Layer 6 of a small transformer language model trained on English Wikipedia (12 layers, counted from 0, width 128).
A neuron's activation on a vector x is SiLU(gate . x) times (in . x), where the dot is the dot product.

Input weights of the MLP neurons that the questions are about. A number n stands for n times 0.0056.
n67 gate: -20 23 -2 38 27 3 -10 -63 1 4 -4 42 28 -31 56 -19 -39 -7 22 -60 -20 -13 -34 -7 2 2 -10 10 -53 34 6 16 6 55 45 4 -34 5 -52 5 -33 -3 -24 5 10 52 -23 7 6 -16 -17 -6 -10 -6 -12 -17 -68 11 3 59 -30 23 19 9 37 22 -2 18 -2 20 -25 3 -3 9 12 60 -14 41 -7 -20 -31 -13 6 41 6 10 10 -17 -5 2 47 -32 -6 24 -8 12 -47 11 9 -24 25 -59 20 33 1 28 -14 -30 2 -38 -9 -10 42 2 0 -18 -3 38 20 -34 39 -37 -11 -1 -34 -7 6 -23
n107 gate: -36 43 -39 18 -22 22 -18 -27 -1 20 10 -94 -20 -22 18 13 -1 38 0 -23 29 -58 1 27 -19 16 -7 25 10 42 4 17 -2 -7 -20 42 -28 -15 4 -16 -25 54 14 11 -41 -87 3 -25 57 4 10 -20 22 -65 50 18 38 35 1 -14 -33 -13 18 -21 21 -25 -20 17 -18 -14 -4 -3 -8 -9 -20 40 -18 26 53 -37 -1 -43 -19 12 18 -23 -66 14 6 -6 -10 -16 11 -18 -16 -1 31 -46 -31 -26 47 -36 5 2 -16 -36 -3 -26 44 0 22 13 21 -37 -48 5 -57 -15 17 21 -5 -28 -41 -6 36 -23 5 14
n225 gate: 14 34 -3 -19 68 8 5 7 -16 -4 -28 -27 16 -35 27 11 0 -18 -11 -43 -42 -14 4 5 -50 43 24 12 -65 19 -51 -5 14 -18 1 7 -9 6 -13 24 8 -12 41 -30 12 -55 13 22 -5 -19 8 17 -39 -73 -26 -24 5 -17 33 -14 5 -18 0 38 -6 35 6 32 -28 2 20 28 14 -4 9 14 -45 9 -26 17 -4 -46 26 15 -7 5 -8 27 -2 17 -36 -14 25 30 5 -16 -52 -6 -14 6 -28 -35 -27 -41 2 28 -18 33 -2 6 40 35 6 -18 -5 7 22 6 -30 -37 -15 31 18 8 -9 51 2 15
n321 gate: 24 36 -12 5 -9 13 6 53 -3 -11 31 37 2 49 -8 2 11 -29 13 66 15 26 -9 -49 -40 39 -7 9 -33 -29 26 11 -8 20 3 22 11 18 15 -27 11 -76 43 -48 3 -60 -34 -3 -51 -20 42 -6 -49 -23 15 -1 -1 21 -13 -46 -33 -7 -3 -22 25 -8 21 -3 19 23 15 2 -22 -16 -14 32 -9 64 2 -4 -26 -32 30 -34 15 11 21 34 25 37 12 -8 23 -21 56 -44 -15 16 -58 -32 44 -56 -18 -21 26 -33 19 -18 -20 -7 57 -11 18 -10 19 -12 3 -35 18 -33 -9 -38 -15 1 -12 25 -10 21
n418 gate: -6 5 10 -1 20 75 2 42 5 7 -26 -3 9 4 12 -6 37 11 31 49 7 10 16 66 20 18 -14 21 2 24 -16 1 -1 -1 -3 49 -35 -4 14 -22 6 -11 4 25 38 14 12 -6 19 18 -16 -1 3 59 -8 27 -14 -20 -26 -6 -2 -14 -17 6 -1 -4 -1 1 -24 8 4 30 22 -21 37 -42 -1 35 28 1 -17 0 10 16 -36 -79 -18 -32 -2 -27 -12 -4 -5 -44 -7 31 -4 7 -22 8 36 13 39 34 42 12 -28 35 -10 20 -35 12 4 -30 22 39 21 31 -9 16 -59 -3 9 46 26 16 19 -14
n67 in: -13 -21 17 8 -28 9 -29 -6 7 19 29 -6 -14 -6 27 -10 -24 -43 4 6 24 35 18 -20 -2 -5 41 15 -24 2 43 19 8 12 43 23 -11 2 20 -20 41 -5 5 -18 16 -47 -4 25 -2 51 4 5 19 -19 -4 37 51 42 2 24 20 16 -9 40 -7 -4 30 -25 -11 22 0 5 83 2 -39 13 8 28 39 3 -19 4 -25 -11 7 75 -31 -42 16 34 -7 17 -31 10 6 7 -40 42 5 -2 31 1 7 -15 -6 -39 28 -2 -5 48 5 -8 21 -8 -39 26 -48 -15 -10 -45 -31 9 26 16 -4 7 39 19
n107 in: 19 17 11 28 1 1 22 -13 39 -7 -37 -9 -52 32 29 8 -13 17 20 -32 -4 -42 -30 -12 -31 27 43 16 25 -1 -40 -17 -48 -4 -8 38 24 -8 29 -5 -22 -12 16 19 -21 -42 -29 0 19 36 18 17 -27 2 8 50 19 -49 -12 37 47 -19 -1 -15 67 -19 68 -31 0 12 -8 2 -23 -10 -8 5 -46 -8 -15 -11 -23 -2 -29 -8 34 -4 -4 32 -30 -20 37 17 3 -8 -26 47 -32 -27 -19 -11 3 -27 -20 10 0 2 -47 26 43 11 -6 23 17 18 -35 9 1 -2 -25 5 24 -20 10 46 -7 19 8 22
n225 in: 6 64 -25 -2 42 27 7 22 9 -31 -8 9 6 -23 19 -3 -8 0 31 -7 -41 11 28 35 8 4 -21 -8 -17 -5 21 3 -17 10 -41 11 -10 69 -1 -9 20 -46 3 -7 39 22 17 -10 -40 -22 -12 -3 10 -13 -1 -58 28 22 12 -36 -12 -12 22 -3 -34 -7 15 30 -26 8 3 -11 1 43 -33 -9 -1 35 -36 21 6 -15 -22 17 42 -19 1 28 -3 3 -6 -6 28 42 25 -15 2 5 0 3 46 -13 10 6 -32 23 -6 8 21 -1 5 25 29 4 -14 -25 -7 12 -10 -28 -17 -32 -16 32 -28 -10 28 19
n321 in: -17 -34 14 37 -24 15 45 -1 -2 13 -3 30 -10 -3 -20 31 14 -17 -23 -25 -14 5 29 16 15 2 17 35 -11 39 27 6 -7 19 -15 -9 38 -7 3 7 3 49 -35 -15 -11 43 32 1 7 19 0 -16 11 -4 24 -48 -15 11 -14 -45 -44 20 37 -11 -2 -25 12 24 -41 24 3 2 24 -25 18 31 -4 -3 30 -67 28 16 19 27 -27 -23 -5 -53 23 9 -1 -16 44 -3 -8 -34 58 -26 -39 -10 0 29 27 35 20 14 -20 -23 12 5 14 10 19 -25 -40 -8 -3 1 44 4 26 -36 -19 13 15 -7 26 -34
n418 in: -44 -16 4 -7 -5 -23 23 58 9 -13 -32 -23 24 11 21 10 -14 -2 -11 4 -1 27 9 -36 11 22 -7 -19 42 -9 20 -23 -74 13 5 23 22 41 -1 36 -56 2 30 51 -7 24 -16 -9 11 -4 12 15 21 19 23 17 21 -53 16 4 11 15 6 -22 -19 10 6 -7 16 4 26 20 -21 -15 3 -17 -4 -11 8 3 -16 -17 -40 -12 -58 -24 -19 -23 32 8 -17 -61 -17 12 20 31 12 44 -34 18 -4 25 -4 -14 -15 43 -26 19 -4 -6 15 -28 -8 -17 -4 6 -52 40 -38 -7 -13 10 -13 -15 -20 12 -1 18

Each question shows a token from some text and the vector x that enters the MLP there. A number n stands for n times 0.029.

"1": 17 -5 12 1 9 -41 12 1 17 16 -21 -20 -17 -18 18 9 -6 -4 1 1 -24 -2 6 -12 -6 -21 33 -40 14 -28 -5 -9 35 20 -1 -6 0 20 0 -24 5 26 -8 -5 -36 19 -9 40 -15 23 -11 -23 -13 -5 9 40 19 -7 7 -3 44 31 13 11 15 3 34 -6 27 7 8 1 -8 -5 10 18 42 0 -10 2 11 -3 -3 29 35 10 14 -26 -18 -5 9 -1 3 -8 19 -27 -10 23 22 33 1 -3 -13 23 -10 13 29 8 32 7 12 -16 -51 -8 -3 -21 11 -10 -19 -21 -28 -18 -24 -4 1 -32 13 -26
The three highest activations, in order: n321, n225, n418

"3": 19 -8 16 16 3 2 5 -10 29 -3 -16 13 -13 -10 24 14 -48 20 -34 -2 42 13 5 11 -3 -16 -16 -10 -4 -6 7 1 20 -13 -16 5 -10 15 19 6 18 9 15 -28 9 -9 0 2 -11 6 -16 -20 -17 -25 5 64 36 -15 -23 -6 17 14 -10 -16 18 1 21 12 -24 12 -7 6 -14 -8 6 31 8 16 -27 31 17 -8 1 -1 3 -2 -18 9 -25 -38 -4 28 4 -1 -27 31 10 11 1 34 11 11 3 8 -5 33 3 7 11 6 -9 -4 -60 -3 13 17 2 -15 2 -13 -38 -44 -2 10 -3 7 19 13
The neuron with the highest activation: n107

" |": -15 -20 6 7 -26 -32 9 22 19 28 -6 -18 -16 2 25 -6 -33 24 31 -7 -16 8 -14 18 5 -17 -9 -4 0 23 -36 10 6 8 15 16 -16 25 -2 -8 11 30 -8 -17 -23 1 10 20 -11 3 -7 -12 -16 -7 5 -17 45 14 -8 -1 -10 12 9 17 15 26 26 19 -3 8 27 8 -4 -38 31 4 -4 -23 -18 -14 -39 46 33 9 16 47 -11 11 5 -1 15 -32 -43 2 19 -20 12 -4 -1 5 1 -3 6 9 29 -7 49 1 30 -13 3 4 -43 27 11 -11 12 -29 21 16 -34 -9 -17 -6 13 -9 -2 8
The three highest activations, in order: n418, n225, n67

" D": -17 3 60 -10 -7 -30 12 -6 -1 -4 -37 23 -33 -7 11 36 4 -11 -2 -32 21 21 22 -9 -1 6 -8 -7 23 12 -3 28 17 23 -10 0 -36 -5 -29 23 14 12 2 -5 14 11 2 -11 -2 -1 -17 19 3 6 -5 3 5 -9 3 0 17 6 9 35 15 -13 -19 -16 -6 -24 16 -7 -12 12 4 -13 9 -8 5 25 -19 11 9 4 15 30 43 -17 8 12 -18 -25 0 -8 -19 5 -4 16 21 2 1 -7 -12 4 6 -9 30 6 13 13 6 -49 -58 -1 14 12 14 0 7 8 5 -25 -13 37 -12 -3 9 -17
The three highest activations, in order: n225, n107, n67

"*": -29 -4 -6 14 11 -20 -17 24 17 13 -29 8 27 46 -27 25 -9 15 -15 -18 26 40 -8 0 -7 -8 19 -32 11 -14 18 -10 -12 -26 -21 -11 -19 21 11 12 7 11 1 1 -9 12 14 6 -12 -9 -25 -6 17 -1 -9 10 48 -5 6 -2 3 -13 23 -13 21 -14 -7 -16 5 -22 -27 3 -32 3 -11 17 -21 12 14 -25 8 -33 -7 -8 -31 2 -14 -13 -11 -13 -22 -36 -18 -15 -17 -6 -7 -7 6 44 27 -13 15 18 -29 -4 10 -12 10 45 3 -48 -42 -7 38 -5 12 -10 8 34 0 -25 -7 41 19 6 22 19
The neuron with the highest activation: n418

"T": 6 -48 -21 15 -4 5 18 19 -9 14 -37 11 -4 -2 -20 -17 -42 13 -22 -26 37 -13 -13 26 -27 6 -11 37 -19 -1 4 -40 -15 6 -24 14 -3 3 27 1 2 6 24 -4 2 16 30 7 -39 18 12 -23 13 -30 -15 -9 24 -9 24 4 -17 19 0 14 22 1 8 0 23 7 9 4 15 -11 -15 -5 -6 -4 -13 -5 34 1 13 -5 -9 3 -5 -12 -14 -10 -48 -1 12 -3 12 34 -1 8 16 11 49 28 2 -7 7 1 -1 17 0 29 3 -14 -48 41 23 41 16 -16 36 8 -15 36 8 -4 5 21 12 12
The two highest activations, in order: n418, n107

" the": 7 9 -7 -21 5 -11 12 20 2 -17 2 44 -17 27 0 -11 -6 -19 18 1 6 -5 4 4 11 -32 7 8 10 -2 -5 2 -12 8 -10 0 -7 -21 -28 -15 1 18 -11 13 -2 -1 -10 8 18 8 -5 -10 8 29 19 -1 15 15 7 13 4 5 11 0 15 3 -2 3 11 -5 5 -12 18 17 19 -16 -9 1 -19 1 28 -3 -24 17 23 8 -3 -2 13 7 -13 4 -73 -7 -27 10 12 18 7 2 -14 5 12 1 13 8 -1 5 38 -4 1 -8 -65 -11 -3 -16 7 -30 27 44 -12 12 -5 -9 -1 -1 -9 -1
The three highest activations, in order: n225, n321, n67

" pro": -9 4 -2 19 -38 3 5 -16 -32 -12 -1 20 30 5 -7 -3 -12 -27 6 -60 10 9 25 -9 -3 11 35 -25 -23 -3 15 -1 2 20 16 10 -43 32 25 -2 11 5 -17 12 -10 -3 -23 45 5 -2 13 -13 -23 -2 -3 -5 46 14 -12 17 3 -13 -4 23 19 29 7 -23 -1 3 1 -12 -13 -22 6 -6 13 2 2 -10 17 10 -6 -14 1 22 3 19 14 24 7 -28 19 0 -2 -16 5 40 -2 -7 3 -2 19 0 -14 14 10 10 37 -8 9 -11 -54 5 13 5 56 1 -1 30 -15 -6 1 2 18 6 -19 28
The neuron with the highest activation: n67

" on": 12 54 4 18 -13 -27 7 0 -2 -12 12 28 -3 17 22 28 -13 18 6 -28 -19 21 43 -33 5 -13 -16 -26 -12 -4 3 10 -29 -1 -12 -25 -7 33 18 10 6 7 10 -7 -20 -11 -8 7 -5 -10 -12 25 -30 26 -15 -42 14 -18 -3 -32 43 8 25 -9 5 -35 42 9 -16 -1 16 0 -18 -62 -7 -2 -9 -3 -38 2 -2 -32 -22 -30 0 -3 -3 3 69 23 4 -2 -35 18 -15 2 13 -14 -18 24 -10 5 19 21 -3 9 42 -9 31 26 5 -2 -22 12 0 -30 39 -47 29 13 -3 -4 15 13 -5 6 -35 -2
The neuron with the highest activation: n321

"ign": -3 -11 28 -32 -16 -8 -1 30 -24 -8 -25 6 1 -11 -16 29 4 -5 2 -4 15 -30 -25 -19 -8 5 15 0 12 -57 11 -18 -34 9 1 25 36 17 -33 62 5 11 -8 -10 50 23 1 40 -5 14 12 -33 32 16 23 17 -5 25 3 27 19 16 11 26 7 14 7 36 -23 -5 14 -3 -25 23 4 -16 23 20 1 -19 19 -21 -1 -34 -18 -18 11 -7 -3 -1 29 4 -41 -37 8 -22 -35 29 -29 -20 -6 12 33 -21 19 5 9 8 28 16 5 -5 -18 30 6 -3 28 5 -3 28 1 20 3 14 -3 -19 -19 15
The three highest activations, in order: n418, n225, n67

" p": -17 1 12 25 -23 43 13 -7 -14 -11 22 30 -12 6 -15 26 2 7 15 -49 54 -14 36 20 19 17 -3 4 4 -7 20 5 -9 -11 -17 -27 -28 -11 -20 -18 5 3 -10 24 11 35 -13 20 -2 -13 4 -43 15 1 -4 -21 20 -2 -5 -31 7 -11 -24 -3 -6 12 14 3 -1 -45 -23 25 -36 -7 5 -19 39 -20 -2 4 3 2 14 9 10 37 6 3 16 -1 -5 2 8 -14 4 9 7 23 22 26 30 24 8 -11 17 -5 22 -7 37 36 2 -62 -37 -5 7 8 47 -26 13 5 -14 -30 -18 24 8 19 -14 -7
The neuron with the highest activation: n107

" (": 2 25 -9 30 34 -41 4 -24 3 15 -32 6 -13 1 -4 17 -6 40 6 -2 -11 2 -15 -26 -14 -6 26 -26 -9 -7 -24 17 0 -7 -45 1 -10 -13 -2 -2 -1 11 -15 4 5 18 10 33 -1 -1 26 -14 -9 12 10 15 7 5 -11 7 13 -14 2 13 -2 19 25 13 2 5 1 6 -16 14 18 8 -12 18 -17 -16 7 1 25 -9 17 16 9 -10 9 8 -15 -4 1 -12 19 14 3 -15 -33 22 -3 -19 13 2 12 -4 37 -6 -11 -20 9 -56 -59 3 2 -42 32 -19 29 27 -35 -31 -2 31 2 -15 13 -11
The most active neuron and its activation: n418, at about 0.23